Layer 2 of a small transformer language model trained on English Wikipedia (8 layers, counted from 0, width 64).
A neuron adds its activation times its output weights to the MLP's output. To switch it off is to set its activation to zero at one token and run the rest of the model.

Output weights of the MLP neurons that the questions are about. A number n stands for (n - 500) times 0.00054.
n4: 478 484 502 450 579 317 459 242 507 609 611 401 265 304 374 683 403 425 300 691 290 497 605 508 681 825 669 569 547 449 561 502 733 338 359 434 469 484 571 495 756 433 413 483 510 651 326 495 472 728 340 862 607 743 524 386 640 603 371 577 231 205 747 133
n6: 427 869 418 564 256 365 722 690 415 711 493 567 516 697 624 375 539 530 331 417 506 468 416 365 717 694 714 479 588 339 325 545 435 463 594 671 531 569 657 352 510 384 659 803 581 367 475 598 235 810 265 284 288 368 239 456 367 396 451 577 462 292 318 561
n9: 416 627 594 587 337 332 756 401 290 401 601 595 456 704 372 351 348 477 470 40 594 325 895 573 494 571 576 376 804 196 488 674 541 766 353 759 750 351 438 525 728 426 258 363 528 631 502 472 497 610 586 598 376 366 447 533 612 753 553 661 498 792 465 508
n27: 614 390 492 373 145 732 228 590 579 643 593 396 592 606 342 879 455 591 570 690 396 632 222 625 541 74 385 656 337 476 507 410 427 573 580 184 316 453 102 727 493 774 648 502 451 641 497 506 414 576 552 335 473 230 466 486 592 462 398 801 277 178 450 116
n33: 414 784 591 596 648 362 294 459 559 441 714 443 446 676 547 267 413 292 640 134 432 380 745 522 361 517 482 417 362 343 485 611 398 602 566 538 678 477 662 558 444 407 322 404 523 674 603 519 520 595 129 648 613 558 535 297 182 469 568 818 665 574 290 593
n45: 118 47 821 434 161 502 623 446 730 570 464 762 404 385 619 277 572 246 538 375 649 317 697 403 617 729 479 573 804 645 471 747 390 619 858 95 503 514 277 570 495 419 479 227 860 795 496 549 351 338 515 451 637 579 480 440 216 423 408 428 682 601 534 509
n55: 419 612 497 633 677 646 376 531 679 605 404 501 537 398 603 556 648 459 542 594 535 513 614 824 590 552 368 612 595 644 489 434 513 373 320 233 432 838 461 574 324 396 746 562 378 429 787 445 266 517 663 814 357 530 602 516 723 606 164 465 625 474 489 150
n58: 465 535 229 304 563 142 792 454 537 487 620 369 223 735 434 458 547 465 394 463 612 416 457 806 468 307 336 336 737 375 526 636 751 395 617 606 406 186 744 696 649 600 153 609 589 524 547 532 537 647 539 627 556 292 372 861 489 567 746 637 378 461 320 563
n59: 385 596 689 344 515 238 536 737 614 434 480 439 380 826 539 432 310 522 582 243 527 628 548 439 403 340 397 72 519 331 766 118 393 473 303 438 417 333 366 728 373 41 315 316 320 530 791 253 333 612 483 746 710 516 560 561 617 216 599 506 594 551 429 524
n68: 639 383 676 175 556 222 790 326 366 359 598 646 415 407 183 520 445 407 507 504 536 238 513 538 537 615 663 491 445 274 393 715 184 816 402 643 498 237 570 583 685 602 128 284 509 547 194 586 867 612 196 440 668 579 503 699 483 583 510 829 76 628 470 226
n70: 580 457 533 542 345 295 448 275 217 287 505 391 377 440 276 459 656 354 286 312 409 408 573 480 706 621 589 442 176 293 658 830 404 509 457 677 964 362 458 470 577 663 26 423 785 555 572 441 823 618 369 578 412 621 387 731 359 732 615 618 291 710 434 355
n78: 750 232 326 291 581 402 422 506 535 359 405 405 429 696 768 383 458 458 804 616 373 878 552 679 379 628 345 649 437 387 492 345 333 603 664 220 816 157 443 326 924 723 656 624 622 759 533 283 253 483 182 291 357 489 440 388 452 234 427 455 361 942 115 249
n82: 351 404 409 667 528 539 475 713 858 298 683 688 311 460 591 798 301 492 912 506 704 592 381 589 496 532 478 589 550 472 700 175 266 495 500 317 241 471 510 507 494 444 401 732 711 596 723 479 419 581 522 467 485 193 325 829 567 337 600 777 452 641 504 224
n83: 662 843 721 385 652 140 593 191 321 326 653 652 316 372 324 365 655 522 544 304 495 544 552 682 612 680 490 399 457 297 631 383 723 402 573 716 512 560 353 419 340 418 695 332 419 273 518 303 565 558 322 850 466 552 488 491 575 607 729 538 454 358 722 587
n98: 813 481 537 525 495 597 550 303 387 376 602 457 444 649 491 328 477 444 211 431 541 490 599 543 633 487 409 457 654 207 324 574 213 664 333 639 733 394 596 598 439 474 258 484 751 835 762 443 773 573 299 501 707 527 760 866 500 632 521 405 562 424 488 606
n113: 281 340 375 572 160 433 644 437 503 668 348 775 659 624 645 543 618 716 605 392 533 809 432 530 285 380 497 477 542 517 234 449 692 793 812 503 513 463 408 371 412 387 625 643 290 380 860 342 591 488 374 290 137 597 214 400 370 241 623 413 471 735 619 652

Each question names a token from some text and the token that comes next. It shows the activations a of the neurons there, in the order above. A number n stands for (n - 500) times 0.005.

Then comes g, the gradient of the next token's log-probability with respect to the MLP's output, scaled to length 1. A neuron's effect is roughly proportional to its activation times (output weights . g). A number n stands for (n - 500) times 0.00098.

"\n\n", then "="
a: 467 565 509 512 466 516 466 466 541 473 516 473 777 477 553 508
g: 393 520 384 648 511 386 323 107 373 560 423 628 547 576 335 552 795 369 551 642 500 482 400 555 528 529 525 411 584 679 462 539 602 205 488 387 463 464 561 542 542 737 321 810 439 646 473 452 492 234 414 395 422 650 696 503 531 389 574 599 495 563 465 500
Which neuron, switched off, raises the next token's probability most? n82

" |", then "\n"
a: 475 605 471 487 467 467 505 511 552 470 470 467 548 534 520 481
g: 351 441 472 568 558 372 389 546 316 470 584 692 546 426 537 517 776 484 447 464 451 434 431 455 539 366 324 725 449 628 235 700 471 624 306 485 499 378 664 337 319 25 271 445 467 475 582 556 407 508 378 498 412 466 512 502 560 424 521 500 364 397 704 455
Switching off which neuron hurts the next token most? n78

" Oklahoma", then " House"
a: 479 468 553 466 659 477 515 470 470 478 607 483 470 474 467 466
g: 675 484 340 680 446 528 609 338 400 579 647 522 385 292 665 466 646 244 474 608 487 361 387 656 480 640 423 528 403 470 571 579 490 435 500 534 563 769 221 480 758 652 537 369 598 616 605 597 596 710 540 348 458 438 380 602 639 669 543 383 655 517 418 239
Which neuron, switched off, raises the next token's probability most? n33

"nt", then "ra"
a: 470 467 485 477 476 486 844 470 576 481 587 477 471 674 581 492
g: 598 436 277 337 483 463 767 316 298 530 578 266 350 292 570 369 578 624 691 484 278 569 677 551 527 284 547 335 339 419 610 450 516 502 379 533 547 483 412 509 438 408 577 519 620 484 562 393 733 470 262 411 518 468 417 644 501 293 236 383 654 405 464 476
Switching off which neuron hurts the next token most? n83

"able", then " of"
a: 473 511 472 506 466 484 570 466 514 519 480 551 471 506 476 480
g: 510 662 289 549 499 498 773 660 669 428 505 657 466 196 620 363 502 681 410 444 484 594 601 344 449 739 471 414 431 788 621 539 504 770 437 605 506 630 361 434 499 358 549 514 542 603 628 647 453 660 637 416 591 438 477 509 774 326 476 498 499 369 353 403
Switching off which neuron hurts the next token most? n55

" Tu", then "ls"
a: 570 488 764 468 553 466 498 467 474 477 587 469 475 556 471 472
g: 561 714 608 420 558 306 299 335 342 282 349 473 411 529 469 454 580 477 601 201 463 690 662 455 431 378 618 552 576 682 366 347 391 381 611 612 268 630 657 532 713 677 577 704 503 339 627 495 615 535 562 627 633 422 524 564 410 544 607 658 648 438 596 399
Which neuron, switched off, raises the next token's probability most? n58

"|", then "  "
a: 487 511 468 486 487 467 471 478 547 477 489 488 614 500 468 470
g: 485 565 501 556 537 482 648 422 385 532 616 469 682 433 704 748 335 518 611 352 296 489 647 308 562 588 512 498 423 372 284 377 656 346 627 537 530 335 383 295 514 518 538 606 423 471 758 454 658 275 393 228 353 255 564 669 451 424 340 450 489 493 359 590
Switching off which neuron hurts the next token most? n82

" in", then " the"
a: 493 487 470 688 500 474 467 471 494 468 475 612 653 473 487 490
g: 108 321 502 424 414 648 517 528 295 637 506 434 630 157 385 534 447 477 443 602 341 489 385 489 665 390 590 599 491 364 381 408 351 396 463 516 485 338 712 566 387 532 287 572 490 609 540 629 530 789 524 346 490 480 388 510 596 624 375 480 360 405 575 720
Switching off which neuron hurts the next token most? n27

" need", then " for"
a: 505 565 621 470 545 582 467 479 466 635 470 618 466 518 523 489
g: 531 316 696 707 511 325 528 342 435 260 446 513 650 358 382 527 619 393 527 443 578 190 613 419 724 546 109 528 551 533 459 688 640 588 488 352 474 538 462 539 513 425 690 530 308 285 441 394 654 575 417 417 591 407 591 484 389 622 666 443 437 521 648 475
Switching off which neuron hurts the next token most? n68

"ap", then "a"
a: 482 468 476 467 467 483 624 484 488 470 467 498 483 784 479 466
g: 256 267 779 465 548 417 526 460 593 513 359 388 397 563 511 752 491 444 546 565 570 701 210 764 559 359 534 474 504 574 537 487 527 619 776 685 618 442 426 573 430 463 383 452 522 201 555 503 383 695 488 652 555 652 453 432 293 603 626 609 491 413 558 409
Switching off which neuron hurts the next token most? n83

" author", then "ed"
a: 557 467 654 532 555 479 515 466 466 499 469 520 475 527 688 470
g: 499 605 611 255 466 579 661 344 701 471 519 102 527 514 342 463 481 333 655 518 552 380 688 520 644 320 495 597 419 524 484 505 204 455 674 545 567 505 423 600 418 496 412 542 526 308 525 525 408 616 589 773 482 425 450 520 724 561 234 495 611 389 450 687
Switching off which neuron hurts the next token most? n98

" |", then " Te"
a: 531 467 492 478 467 473 485 483 520 470 482 469 488 512 680 479
g: 486 420 336 645 540 295 536 408 492 454 120 241 625 547 421 597 636 450 514 456 747 450 514 585 552 418 612 376 573 605 346 520 621 602 388 507 442 534 308 504 400 674 535 440 395 557 351 627 463 690 409 742 829 547 615 469 477 561 690 631 491 372 687 472
Switching off which neuron hurts the next token most? n78

" 5", then ","
a: 479 565 509 466 488 482 524 477 511 479 686 469 467 479 466 480
g: 550 434 452 517 488 351 435 511 579 445 319 243 594 365 360 765 336 343 681 727 430 647 345 423 503 341 493 343 463 353 685 447 410 719 328 678 564 531 546 494 611 741 621 519 400 506 304 433 626 641 566 457 436 548 523 504 381 655 785 631 526 547 502 334
Switching off which neuron hurts the next token most? n70

" engineer", then " Van"
a: 559 467 646 621 524 466 662 470 469 466 473 480 466 500 627 504
g: 475 407 467 599 665 499 595 324 384 657 444 306 378 545 301 588 351 280 274 433 645 511 730 229 502 438 578 400 524 632 302 497 716 635 511 651 606 738 369 312 500 468 530 382 575 503 411 350 531 411 442 543 516 780 622 538 520 686 657 447 484 483 522 333
Switching off which neuron hurts the next token most? n9

".", then "87"
a: 466 627 491 469 473 502 579 659 577 581 483 478 669 468 471 466
g: 709 394 550 495 543 590 417 424 616 464 514 395 486 577 569 540 313 458 312 490 636 311 428 812 624 366 488 98 604 499 591 672 454 621 490 519 692 570 766 537 595 541 450 624 489 532 703 595 383 478 766 685 382 695 468 528 530 332 427 666 520 494 472 450
Which two neurons, each switched off alone, lower its probability most, in order? n58, n55

"=", then "\n\n"
a: 468 492 490 597 523 496 481 470 647 587 731 604 547 502 489 466
g: 458 272 453 497 696 745 740 692 527 525 577 354 401 466 509 414 423 592 560 422 450 530 783 310 419 492 406 522 390 306 416 558 334 655 532 532 472 499 500 437 540 134 324 314 717 454 593 402 441 602 570 534 540 348 366 428 536 837 470 450 485 535 571 425
Which neuron, switched off, raises the next token's probability most? n27

"har", then "ya"
a: 562 467 581 500 492 487 747 476 523 517 571 494 483 636 467 468
g: 343 484 494 441 764 408 500 479 176 341 387 606 732 530 600 577 462 667 330 175 522 524 580 547 656 723 337 445 422 561 412 469 626 471 557 487 627 763 490 395 395 556 290 346 407 558 421 586 596 568 473 338 745 567 387 518 581 462 532 358 595 411 345 504
Which two neurons, each switched off alone, lower its probability most, in order? n83, n70

" Majority", then " |"
a: 471 572 548 550 583 469 514 468 466 469 573 469 466 492 467 467
g: 636 506 218 681 426 310 439 530 455 605 714 579 516 511 543 569 567 586 527 173 496 450 482 451 439 405 639 479 250 514 476 522 391 621 551 383 586 345 517 602 590 305 384 602 683 552 516 504 482 482 261 577 430 357 527 420 445 317 553 825 262 775 436 457
Which two neurons, each switched off alone, lower its probability most, in order? n33, n70

"|", then " Other"
a: 673 491 474 480 490 476 486 480 495 467 517 490 625 476 478 469
g: 526 524 350 619 360 473 507 621 501 389 298 567 730 513 402 452 656 393 689 462 352 356 406 485 704 485 614 508 555 472 412 766 585 521 579 719 569 535 454 513 628 375 554 397 611 833 669 386 359 702 358 628 511 355 614 535 411 432 563 404 128 448 479 442
Which two neurons, each switched off alone, lower its probability most, in order? n4, n70

" acqu", then "ire"
a: 466 472 512 500 478 574 467 469 477 565 467 556 515 578 528 525
g: 490 555 624 553 590 474 168 571 151 496 538 469 640 335 509 455 484 535 273 700 462 581 564 605 597 617 412 468 556 601 380 438 705 488 232 397 437 395 588 535 495 488 475 348 652 435 152 253 686 318 529 503 435 387 446 418 498 421 383 530 491 705 531 475
Which neuron, switched off, raises the next token's probability most? n45

" 18", then "20"
a: 484 509 480 492 466 477 468 470 488 467 473 476 479 475 469 479
g: 375 408 509 344 471 546 719 574 582 466 188 684 504 489 559 576 427 562 447 474 600 638 679 455 601 507 449 628 380 482 358 617 453 431 546 560 592 356 465 654 473 249 596 314 470 612 384 342 390 748 722 660 491 312 318 350 622 747 415 321 363 553 461 329
Switching off which neuron hurts the next token most? n33

" do", then "ck"
a: 579 569 628 481 473 466 466 472 481 494 485 520 466 508 477 468
g: 570 429 532 475 405 474 573 631 504 531 567 495 652 679 427 330 488 470 763 567 294 530 765 499 560 597 675 431 671 569 637 476 308 445 471 142 338 470 697 556 347 348 485 465 284 392 431 630 558 343 262 596 472 608 460 565 382 401 546 587 556 623 345 257
Switching off which neuron hurts the next token most? n78

" a", then " commission"
a: 469 553 469 466 470 473 472 471 473 471 468 629 712 492 489 470
g: 579 451 694 454 400 363 844 317 519 323 273 669 391 426 403 542 562 461 330 518 488 101 380 480 717 675 438 441 619 344 520 378 473 412 365 616 515 564 545 501 384 584 622 637 520 593 480 458 332 534 490 478 372 364 475 461 564 790 610 524 634 649 441 459
Which neuron, switched off, raises the next token's probability most? n78

"ed", then " at"
a: 562 466 475 524 469 466 790 493 471 470 474 540 480 487 497 495
g: 368 356 708 626 455 368 419 645 570 406 342 281 489 415 549 538 669 664 520 435 592 428 687 639 625 525 278 608 237 597 417 736 270 551 398 416 482 403 549 516 589 534 392 642 260 558 507 519 544 397 505 290 452 443 383 693 539 564 572 518 290 771 356 554
Which neuron, switched off, raises the next token's probability most? n4

"\n\n", then "Pri"
a: 470 515 514 566 479 527 472 469 503 468 484 537 628 480 542 608
g: 469 578 580 319 595 333 546 522 261 263 616 418 334 505 573 443 277 708 353 491 583 461 519 356 641 746 311 601 342 365 441 355 596 736 459 388 413 566 517 557 370 208 587 424 636 526 570 470 219 502 534 576 443 624 453 330 554 655 486 547 592 409 674 481
Which neuron, switched off, raises the next token's probability most? n113

" from", then " foreign"
a: 536 540 469 578 466 540 466 466 467 485 471 643 637 467 496 482
g: 574 415 563 288 481 467 612 721 631 549 405 842 438 663 655 608 313 739 434 543 371 421 396 549 548 553 573 571 468 484 471 674 714 401 612 512 563 288 434 544 307 597 580 595 658 645 650 458 412 318 602 304 267 332 613 514 486 544 543 370 383 415 300 473
Which two neurons, each switched off alone, lower its probability most, in order? n78, n27

"t", then ")"
a: 509 470 615 475 477 496 927 613 466 471 469 467 472 718 620 477
g: 558 427 385 655 357 551 370 499 491 512 832 797 401 622 342 498 491 511 630 414 401 390 262 365 477 553 547 447 411 313 540 642 433 426 574 671 479 432 475 602 568 321 495 594 714 733 525 755 704 507 248 587 481 484 626 554 712 606 499 613 573 513 417 665
Which neuron, switched off, raises the next token's probability most? n55

"Be", then "ng"
a: 474 466 594 470 514 468 467 474 480 472 470 470 472 484 482 476
g: 342 667 499 457 418 294 594 583 426 596 484 536 582 815 626 665 415 546 744 458 339 605 592 621 494 450 644 523 452 478 397 470 717 287 555 470 359 353 634 508 509 505 411 415 838 457 378 573 473 334 212 557 383 266 480 372 377 376 395 506 400 643 424 449
Switching off which neuron hurts the next token most? n9

" in", then " Sur"
a: 476 468 484 566 472 470 466 467 472 466 466 556 550 480 517 494
g: 592 537 183 524 730 478 462 268 540 398 431 675 484 250 494 585 452 614 480 494 532 566 334 431 770 464 387 490 424 306 473 534 603 525 599 238 639 680 393 192 292 473 530 383 474 419 368 472 647 699 464 594 542 386 611 485 536 528 489 662 471 556 710 390
Switching off which neuron hurts the next token most? n59

"\n\n", then "In"
a: 474 523 508 567 480 521 471 469 518 467 482 526 639 498 512 605
g: 475 618 777 648 430 148 577 672 537 389 214 386 333 741 414 451 539 515 393 345 556 320 591 569 779 557 351 432 518 544 552 377 555 458 446 676 328 577 713 604 546 440 619 653 380 453 507 423 529 644 456 458 614 456 475 475 335 572 717 375 512 572 517 419
Which neuron, switched off, raises the next token's probability most? n27

" 52", then "nd"
a: 470 475 712 467 578 466 485 477 478 482 706 468 467 466 483 482
g: 307 501 489 369 499 399 724 631 147 380 519 452 724 611 495 637 643 680 618 429 366 407 705 719 299 445 644 439 453 518 325 315 566 293 367 641 389 644 691 512 517 505 489 398 524 497 273 638 509 596 496 490 619 479 363 398 337 423 641 514 489 627 463 443
Switching off which neuron hurts the next token most? n9

"g", then " Pri"
a: 467 477 475 470 473 496 881 467 504 554 476 469 480 589 499 487
g: 622 449 522 431 342 487 448 245 260 451 541 550 626 400 490 495 576 360 169 470 386 302 457 455 538 623 623 366 444 391 535 480 823 451 312 452 364 643 479 541 527 503 610 414 573 467 296 655 423 341 578 424 624 612 607 631 565 869 487 397 658 437 386 419
Which neuron, switched off, raises the next token's probability most? n4

" la", then "l"
a: 546 466 569 485 466 489 596 522 472 469 477 472 468 724 577 466
g: 413 460 598 118 490 617 374 512 547 450 387 649 570 540 408 538 536 469 830 337 410 632 760 447 539 409 471 348 397 485 438 319 391 414 619 433 462 519 391 402 605 644 414 436 541 291 516 820 729 562 515 575 673 395 348 600 422 477 438 587 584 526 485 253
Switching off which neuron hurts the next token most? n6

"|", then " 5"
a: 543 532 471 467 500 477 479 467 545 480 657 495 508 466 469 478
g: 476 626 540 424 569 589 421 444 340 600 400 446 251 824 317 444 636 667 498 468 683 732 434 537 520 234 537 552 404 595 712 547 488 318 448 531 399 560 458 763 465 741 719 605 620 530 349 629 621 608 536 544 457 497 578 473 684 617 648 589 612 386 531 338
Switching off which neuron hurts the next token most? n45

"|", then " Candidate"
a: 642 539 495 500 610 478 550 466 502 470 726 468 473 488 466 467
g: 618 460 495 607 411 449 548 539 505 579 538 705 340 462 289 522 451 313 442 292 680 658 527 420 479 500 379 626 351 402 479 488 249 555 590 401 620 508 306 246 267 618 411 305 449 769 416 660 369 718 446 441 556 530 200 343 513 626 470 493 444 602 639 432
Switching off which neuron hurts the next token most? n70

".", then " They"
a: 467 516 507 470 467 547 514 520 477 467 466 481 550 469 525 467
g: 608 595 241 329 709 509 411 230 339 383 539 607 476 372 499 379 505 489 549 426 506 652 513 386 337 504 678 427 396 788 437 463 619 691 571 254 350 627 445 544 384 310 539 487 516 404 694 685 247 404 476 591 391 664 497 539 585 445 455 717 442 361 575 427
Switching off which neuron hurts the next token most? n70

",", then "000"
a: 483 490 480 466 470 544 542 669 512 528 586 472 587 468 466 475
g: 512 825 469 299 642 428 566 588 668 440 547 675 364 627 397 424 221 426 454 312 669 488 488 503 585 409 379 547 551 485 384 472 582 505 749 430 577 556 547 137 540 314 456 605 385 587 490 424 497 652 608 448 561 511 289 387 640 520 523 432 470 247 717 614
Which neuron, switched off, raises the next token's probability most? n70

"|", then " 1991"
a: 636 544 480 489 486 479 499 475 540 467 583 473 594 485 469 477
g: 592 248 538 614 469 491 535 504 701 654 519 249 467 647 530 654 663 391 313 376 780 618 466 466 268 400 554 524 424 697 752 546 367 525 473 546 450 623 729 572 461 512 290 653 363 418 377 452 588 423 567 615 568 514 493 408 227 388 498 537 316 526 606 672
Switching off which neuron hurts the next token most? n78

".", then "8"
a: 476 550 489 466 466 489 492 654 652 573 518 466 634 471 493 467
g: 490 849 709 499 532 409 601 515 766 306 318 504 415 779 499 394 381 507 643 326 729 516 554 526 459 487 542 432 517 485 441 455 673 539 620 591 500 649 557 406 620 245 656 655 397 500 668 352 406 445 551 535 642 574 381 447 763 586 586 453 369 411 618 649
Switching off which neuron hurts the next token most? n59

",", then " he"
a: 466 481 520 466 472 709 515 540 532 507 469 593 540 472 542 480
g: 475 436 491 526 517 288 339 794 528 421 489 637 612 677 412 403 661 712 155 439 518 302 490 542 507 720 454 272 561 434 347 625 519 547 304 502 513 458 458 403 512 499 567 439 689 610 376 418 427 409 521 449 413 545 461 489 167 335 468 485 498 650 464 212
Which two neurons, each switched off alone, lower its probability most, in order? n45, n78